Layer 4 of a small transformer language model trained on English Wikipedia (16 layers, counted from 0, width 64).
A neuron's activation on a vector x is GELU(weights . x), where the dot is the dot product.
The model reads these tokens: " the" " H" "ô" "te" "l" " des" " Inv" "ali" "des" "," " one" " of" " the" " largest" " French" " military" " hospital" "s" "." " During" " this" " time" ","

The vector x that enters this layer's MLP at each token. A number n stands for n times 0.04.
0 " the": 38 -8 10 -13 8 -24 67 -36 33 11 16 -22 18 -27 5 -35 -6 29 -24 28 -15 2 -15 -13 26 -23 30 -11 52 33 -7 22 -75 -10 -32 6 11 -6 7 17 21 21 -9 18 -3 -21 15 -8 15 -31 -11 30 -15 48 -14 13 24 -13 24 34 -17 -6 23 -10
1 " H": 22 4 2 -31 -13 -9 58 -7 38 35 31 -4 -20 11 57 -33 -3 35 -19 36 -28 15 -31 -29 7 -5 23 -15 18 13 10 17 -51 -35 -33 -55 5 -11 13 24 -1 29 -2 12 0 9 34 7 -17 -28 -22 47 -8 35 -29 4 28 11 0 14 -3 -10 27 -12
2 "ô": 0 18 -14 -29 -8 -32 58 15 32 -2 23 12 -30 18 16 -14 12 24 -54 41 -24 0 -19 -43 27 -45 20 18 8 11 -5 28 -28 -6 -22 -41 10 -8 -43 10 29 -12 4 -3 4 -27 15 3 43 -21 -16 7 10 37 -58 -11 24 30 11 3 -17 -12 37 -3
3 "te": 41 -37 12 17 -12 -21 48 13 37 -36 23 -17 44 -12 47 -10 -23 -14 1 -7 -27 19 -26 -14 -1 -13 18 11 43 -12 31 14 -42 -48 2 -10 27 -1 -40 26 13 -30 -3 10 2 0 33 -8 25 -43 -32 1 25 34 -30 -23 -27 35 12 -2 -24 2 10 -10
4 "l": 10 -13 -22 -10 -44 21 84 6 49 -12 45 -10 24 -31 70 -18 -11 9 -7 -14 -9 11 -25 -1 -14 -13 14 -1 48 -6 19 24 -35 -12 -6 -51 10 15 -22 5 18 0 -15 11 -1 -5 32 -9 24 -28 -13 -8 -16 26 -48 0 -21 7 10 9 -12 -4 26 -3
5 " des": 46 -15 -33 -34 -20 -16 47 -6 53 11 24 -18 -8 -11 4 -13 13 7 0 12 -19 21 -27 15 17 -34 28 6 38 28 -9 8 -41 21 -13 -31 42 -27 -24 -20 36 -8 -18 24 -3 -13 36 -6 27 -29 -11 40 -10 43 7 -32 22 8 25 28 -32 -7 37 -17
6 " Inv": 45 12 -32 -47 -2 8 22 7 57 -19 30 -44 -15 -11 39 -27 -8 32 1 17 -11 -1 -48 7 -9 -34 35 -3 2 -4 -10 -3 -35 -15 -6 -32 34 -21 -24 22 11 8 -15 1 3 -12 35 3 2 -20 -26 62 -13 56 0 -5 1 13 23 35 -9 24 21 -20
7 "ali": 44 -6 -17 -7 -28 3 29 -16 29 -19 -1 -2 -1 -14 19 -25 35 54 -38 6 -8 -4 -19 -29 31 -16 66 -13 -3 -6 17 75 -30 1 16 -42 31 -3 -35 3 16 -1 -7 24 2 5 21 0 -27 -6 -51 5 18 54 4 -16 -26 5 5 6 -4 7 -13 -17
8 "des": 19 -42 -33 11 8 -8 51 -13 44 -8 8 -9 5 -3 10 -13 -23 6 15 16 -56 17 -37 -13 21 7 32 -18 46 18 11 45 -13 -20 9 -44 23 -31 -15 2 28 -40 0 41 9 0 16 -16 13 -40 -46 -8 -6 45 -13 -23 -31 15 -9 19 -21 31 11 14
9 ",": 23 -23 6 -31 -4 2 48 13 33 -4 32 -27 29 -20 30 -21 -21 18 -40 20 -8 5 -26 -23 26 -38 17 3 47 47 -23 15 -28 -3 -8 -5 -4 -20 -13 12 41 25 1 53 20 -31 69 -3 4 -18 -31 9 -19 47 -17 11 -2 6 16 22 7 -11 14 -3
10 " one": 16 9 -8 -28 -13 14 49 -9 38 8 49 -10 10 -16 -11 2 8 7 -40 27 -7 22 -3 -16 7 11 8 -13 16 24 33 39 -34 -66 -23 -19 17 -11 28 10 20 27 -15 36 -30 2 43 -16 26 -29 -14 32 -1 39 -22 23 -5 -33 36 41 12 5 37 1
11 " of": 26 -6 0 -53 -17 0 62 -10 10 -1 -18 -8 42 -1 24 8 -13 -26 -76 -3 -18 13 -21 -17 -28 -22 -3 -4 36 6 29 10 -49 8 -12 20 -28 16 -8 -20 12 -4 -4 13 -19 -46 12 8 -38 -13 -13 45 33 21 -36 14 46 -12 -10 5 15 -1 16 22
12 " the": 31 10 9 -17 -5 -14 66 -23 23 26 22 -15 29 -21 0 -20 -3 23 -27 41 -7 3 7 -5 33 -29 18 -13 48 22 21 33 -75 -4 -34 -1 1 5 15 9 17 15 -7 39 -6 -37 10 3 8 -28 -21 29 -5 44 -21 14 16 -33 16 31 -33 8 32 -4
13 " largest": 38 4 -15 -28 11 -16 67 -15 48 -21 31 -24 38 -19 -5 25 -11 3 -35 15 -11 -8 -15 -24 14 -24 18 16 40 16 6 26 -16 -37 -35 -11 -1 3 25 14 18 12 8 -2 -31 -19 41 -4 7 -23 -33 33 5 61 -18 15 18 -16 27 14 30 15 45 -9
14 " French": 8 5 0 -25 -31 -28 83 -3 47 8 21 -4 1 -19 8 3 11 2 -50 -10 -5 16 -15 -19 12 -26 20 15 55 16 -3 27 -9 6 -28 -22 19 3 0 7 -1 11 -6 21 -36 -3 24 -3 10 -34 -41 10 8 51 -64 -9 -6 -13 4 20 7 -15 59 -9
15 " military": 4 -12 -7 -38 -14 -2 83 15 50 -15 8 -21 3 -8 -2 -6 -8 16 -33 14 -17 0 -41 -13 9 -22 24 5 46 13 12 31 -21 23 -28 -21 23 -20 10 9 -14 13 -1 42 -44 1 30 16 18 -23 -25 19 -1 63 -41 19 4 -23 3 9 11 14 44 9
16 " hospital": 15 -10 -19 -38 -5 -9 55 10 45 -25 17 1 4 -25 0 -12 3 17 -15 8 -32 7 -65 -6 -7 -33 13 -6 57 42 26 26 -18 -5 -21 -8 33 -5 7 -9 11 21 -7 29 -38 -24 44 25 13 -27 -39 9 5 60 -22 18 -18 -4 5 14 0 30 30 7
17 "s": 7 -2 -23 -15 3 0 95 -18 53 5 42 3 3 -19 39 24 -4 -24 -4 21 -18 17 -17 -11 21 -24 0 -34 35 18 20 35 -8 -8 -2 -11 -26 -22 4 1 3 -27 -2 50 -15 5 30 38 2 -24 -48 2 7 47 -41 12 0 -4 -11 3 -17 4 25 -11
18 ".": 50 -18 -15 -25 -5 -16 51 13 52 6 48 -2 12 -26 32 4 4 9 -6 12 -57 4 1 -11 -13 -48 8 -13 31 35 -20 18 -38 -1 -5 -14 -15 -13 2 -18 31 13 -13 47 -13 -35 28 -18 -12 -20 -23 24 -7 63 3 37 -9 10 18 19 12 6 20 5
19 " During": 21 11 -29 -24 -23 -1 61 -4 22 -6 12 -20 3 15 11 -4 7 13 -38 7 -63 6 -38 -6 -9 -18 29 3 43 12 -9 16 -19 -37 -4 7 -5 -48 12 -30 -4 0 -34 12 10 -31 17 7 18 -30 -19 53 3 69 -26 -2 16 -12 25 47 22 1 -2 -12
20 " this": 45 10 11 -13 35 -9 74 -31 27 13 16 1 -3 -36 -16 -23 -28 10 -8 45 -11 21 -20 -6 17 -13 54 -10 16 -1 -7 -19 -31 -45 -16 4 4 -18 7 3 12 16 -44 36 -14 -14 18 -22 19 -14 -19 26 25 64 -38 -12 -10 -28 16 24 0 -19 11 5
21 " time": 1 -28 -8 -30 6 -7 58 -18 10 1 -8 3 18 -20 15 11 -15 15 -23 30 -9 40 -49 -14 8 -28 59 -5 59 21 1 0 -21 -23 -5 -9 16 -29 7 -15 12 -8 -43 57 -11 -10 16 -6 -1 -18 0 17 31 53 -38 42 8 19 -17 -9 36 1 30 -6
22 ",": 28 -4 1 -33 3 1 54 0 34 5 23 -17 19 -21 20 -25 -32 13 -39 46 -15 8 -18 -27 22 -31 22 7 45 45 -26 4 -19 3 -10 -5 -13 -24 -16 11 43 18 -3 56 7 -37 59 10 -7 -22 -33 12 -5 52 -28 20 -11 14 4 10 20 -8 7 -3

Each question shows the input weights of one neuron of the MLP. A number n stands for n times 0.014.

n268: 10 -31 42 -31 -8 3 3 24 -5 -30 -3 -4 11 -3 -4 9 -52 4 39 26 -6 39 7 31 -13 3 -8 -3 35 2 14 -15 2 12 7 36 -13 5 -23 -10 4 41 -19 9 6 49 -5 -10 -28 0 32 -3 -37 7 17 21 -30 6 -13 3 28 12 -20 -18
On which token does it fire most? 21 " time"

n141: 4 -13 13 11 27 5 -24 38 -16 13 -6 -23 19 38 35 19 -12 -5 -13 -34 17 -22 -6 33 14 -21 8 -6 -8 -20 11 -4 -6 3 -15 -32 3 -10 21 -2 28 15 -1 -3 4 -7 17 -10 39 11 -10 -20 31 7 59 49 -13 -26 18 22 -24 -44 -10 1
On which token does it fire most? 9 ","

n218: -4 -11 23 -2 0 -21 7 4 4 14 15 -31 -7 12 7 10 4 6 12 -19 22 -16 -22 33 45 33 24 -2 -13 -8 -15 2 11 -14 -7 22 -34 -24 -3 -24 -31 -24 -18 13 -32 -36 28 6 1 -7 -51 5 -14 -13 17 23 -27 39 -17 -16 19 -10 -31 -16
On which token does it fire most, and how strongly? 17 "s", at about 2

n165: 4 6 3 62 -6 36 -7 21 -11 2 22 -35 -31 -2 -5 11 -5 -39 -15 6 -2 -22 28 -5 24 35 9 -20 54 -40 -4 -1 4 9 12 -21 23 16 17 -20 22 17 20 -43 -8 4 4 19 17 7 -7 23 1 -35 9 24 -9 -52 33 24 15 -47 -19 -17
On which token does it fire most, and how strongly? 10 " one", at about 1

n134: 23 -32 17 31 8 -11 11 36 6 -14 -24 3 26 15 -15 18 8 -19 -19 -4 24 -1 -15 -14 6 -1 -52 21 -17 33 24 7 -41 -19 17 7 -15 -10 7 12 2 -23 -16 21 16 -9 -20 -29 -19 6 5 -15 -16 3 25 26 -40 26 -22 -5 -36 -4 27 13
Its three highest activations, in order, are on tokens 3 "te", 8 "des", 18 "."

n358: -4 -3 18 -11 14 -10 3 -1 -19 30 36 -2 38 5 15 33 37 37 23 -17 -18 7 26 39 -7 30 11 -20 31 33 7 -29 -15 39 -3 10 -13 -27 -15 1 20 -13 5 -14 7 30 64 -3 3 31 51 0 -17 -20 -21 10 28 -32 -9 18 -19 -31 -5 2
On which token does it fire most, and how strongly? 5 " des", at about 2

n161: 15 -2 -34 -17 -3 -45 -34 8 17 -15 41 20 -28 -7 -10 9 -9 19 3 -13 -5 -1 16 13 2 -4 30 -20 -2 -12 9 9 27 -11 0 9 -8 -5 10 -34 -64 31 24 29 -16 -7 20 2 -7 24 7 -13 -28 -18 -27 7 -6 -11 8 -23 -11 29 -11 29
On which token does it fire most? 16 " hospital"

n504: 7 -17 26 -11 -27 41 -12 -20 -19 -64 9 -65 -6 11 -10 12 -51 9 -16 -33 -4 -5 22 1 8 23 -48 15 -2 -2 -39 -46 -24 2 15 -17 9 10 9 37 1 4 12 28 3 19 7 4 22 13 13 41 -10 -31 12 2 -21 24 -40 -6 -2 13 13 10
Its three highest activations, in order, are on tokens 6 " Inv", 3 "te", 9 ","

n428: 8 -5 -8 -17 -15 5 -34 -18 -24 -12 44 -12 19 8 -17 34 -24 -22 8 14 6 -22 6 -8 5 -8 5 -9 -45 -13 -26 32 16 -26 9 43 7 7 2 24 18 -44 -4 -42 -30 -5 43 -17 -16 12 -4 -18 -33 0 21 -31 11 -2 -19 27 2 43 17 -8
On which two tokens does it fire most, strongest first? 13 " largest", 6 " Inv"

n349: 25 -17 -6 14 33 -16 -30 -17 18 2 -20 13 -5 -7 23 -7 11 15 -15 23 5 32 -5 -5 -29 11 1 -5 35 -23 21 -64 -11 2 -8 36 26 1 -20 -9 7 -7 -34 -40 -26 13 12 14 18 -2 -11 -15 -1 -35 1 28 48 -37 -7 -10 24 -4 -21 -43
On which token does it fire most, and how strongly? 21 " time", at about 1.4

n301: 8 -26 48 -16 -23 4 -52 -27 -13 -20 9 17 -7 -11 35 49 -23 -9 14 -5 23 11 -3 51 -1 -10 -15 11 -36 -13 8 15 1 -11 -25 28 -38 11 -52 -9 -20 11 -34 18 -30 -41 -26 -23 -9 -21 -14 -28 28 -12 -20 -18 3 21 -27 31 30 26 -8 -1
On which two tokens does it fire most, strongest first? 11 " of", 3 "te"

n171: -26 36 24 11 -13 5 40 -28 -25 48 -4 -14 9 22 13 19 37 -12 31 -17 -15 1 30 -13 5 -9 -21 -5 -6 17 -22 8 -27 9 29 -18 11 16 31 -13 -28 -19 9 13 3 21 -26 15 -13 42 -48 31 -4 -1 11 13 -22 -7 -14 -17 -1 37 5 4
Its three highest activations, in order, are on tokens 17 "s", 12 " the", 1 " H"

n242: -44 -36 25 11 -37 -37 0 21 -34 -2 4 -3 -3 49 -10 38 -13 30 -13 -12 21 -7 -7 3 7 8 4 -1 3 38 11 -3 -45 6 -31 12 -39 11 2 -4 -46 22 -12 -8 18 11 25 -20 3 26 2 42 26 13 21 22 -13 -10 6 -31 15 15 3 18
Its three highest activations, in order, are on tokens 11 " of", 21 " time", 15 " military"

n42: -30 15 32 17 -39 32 -23 -15 22 17 15 15 -17 -19 5 -29 -15 16 30 -4 58 -1 2 -3 -29 -40 10 17 -5 5 23 -11 -15 -4 37 -1 -16 43 -23 3 -25 -8 43 14 20 20 4 -36 -11 0 -12 -4 36 -3 43 -49 8 13 -7 -25 19 -5 -8 -42
On which token does it fire most? 7 "ali"

n53: -27 14 30 -55 6 -27 16 11 -26 5 -7 46 26 32 -18 37 38 41 7 17 7 14 29 34 17 26 -30 11 -14 29 21 -7 -60 7 5 21 -19 -10 -14 -18 -36 20 -10 -8 -38 10 42 -11 -16 29 0 -37 -18 -9 17 14 16 -12 -13 12 -23 51 48 17
Its three highest activations, in order, are on tokens 12 " the", 10 " one", 11 " of"

n452: 13 -27 3 19 -28 -3 -37 4 5 -50 -51 -11 -6 5 7 -14 -1 -9 25 19 25 29 -6 29 24 -23 10 18 -17 -40 -19 -13 -8 -4 6 31 -16 1 8 35 39 35 -31 -29 23 26 -7 -16 16 -23 18 23 -1 9 16 -17 -7 -14 -4 21 -8 -10 7 4
On which token does it fire most, and how strongly? 6 " Inv", at about 1.7

n342: 13 30 -1 -1 -8 -8 -22 -22 22 -12 -35 2 -35 10 16 -9 21 8 3 28 16 10 3 -2 -30 -20 -4 0 -39 -20 11 -9 7 7 -7 18 -1 2 5 18 -2 -27 39 -8 3 -20 -26 -35 13 -4 24 44 6 -14 11 -25 3 5 18 21 -6 -25 -1 5
On which token does it fire most, and how strongly? 6 " Inv", at about 1.4

n5: 35 6 -20 10 34 -4 -16 5 -29 22 32 1 -7 -20 5 -35 -40 -8 5 14 -7 -35 -34 -51 26 9 20 32 -22 18 -1 -5 -13 -6 22 -12 -5 13 14 -2 -20 11 30 -12 -8 0 30 -38 5 59 9 -5 -32 -16 37 -12 4 8 -47 -19 0 3 17 -19
On which token does it fire most? 1 " H"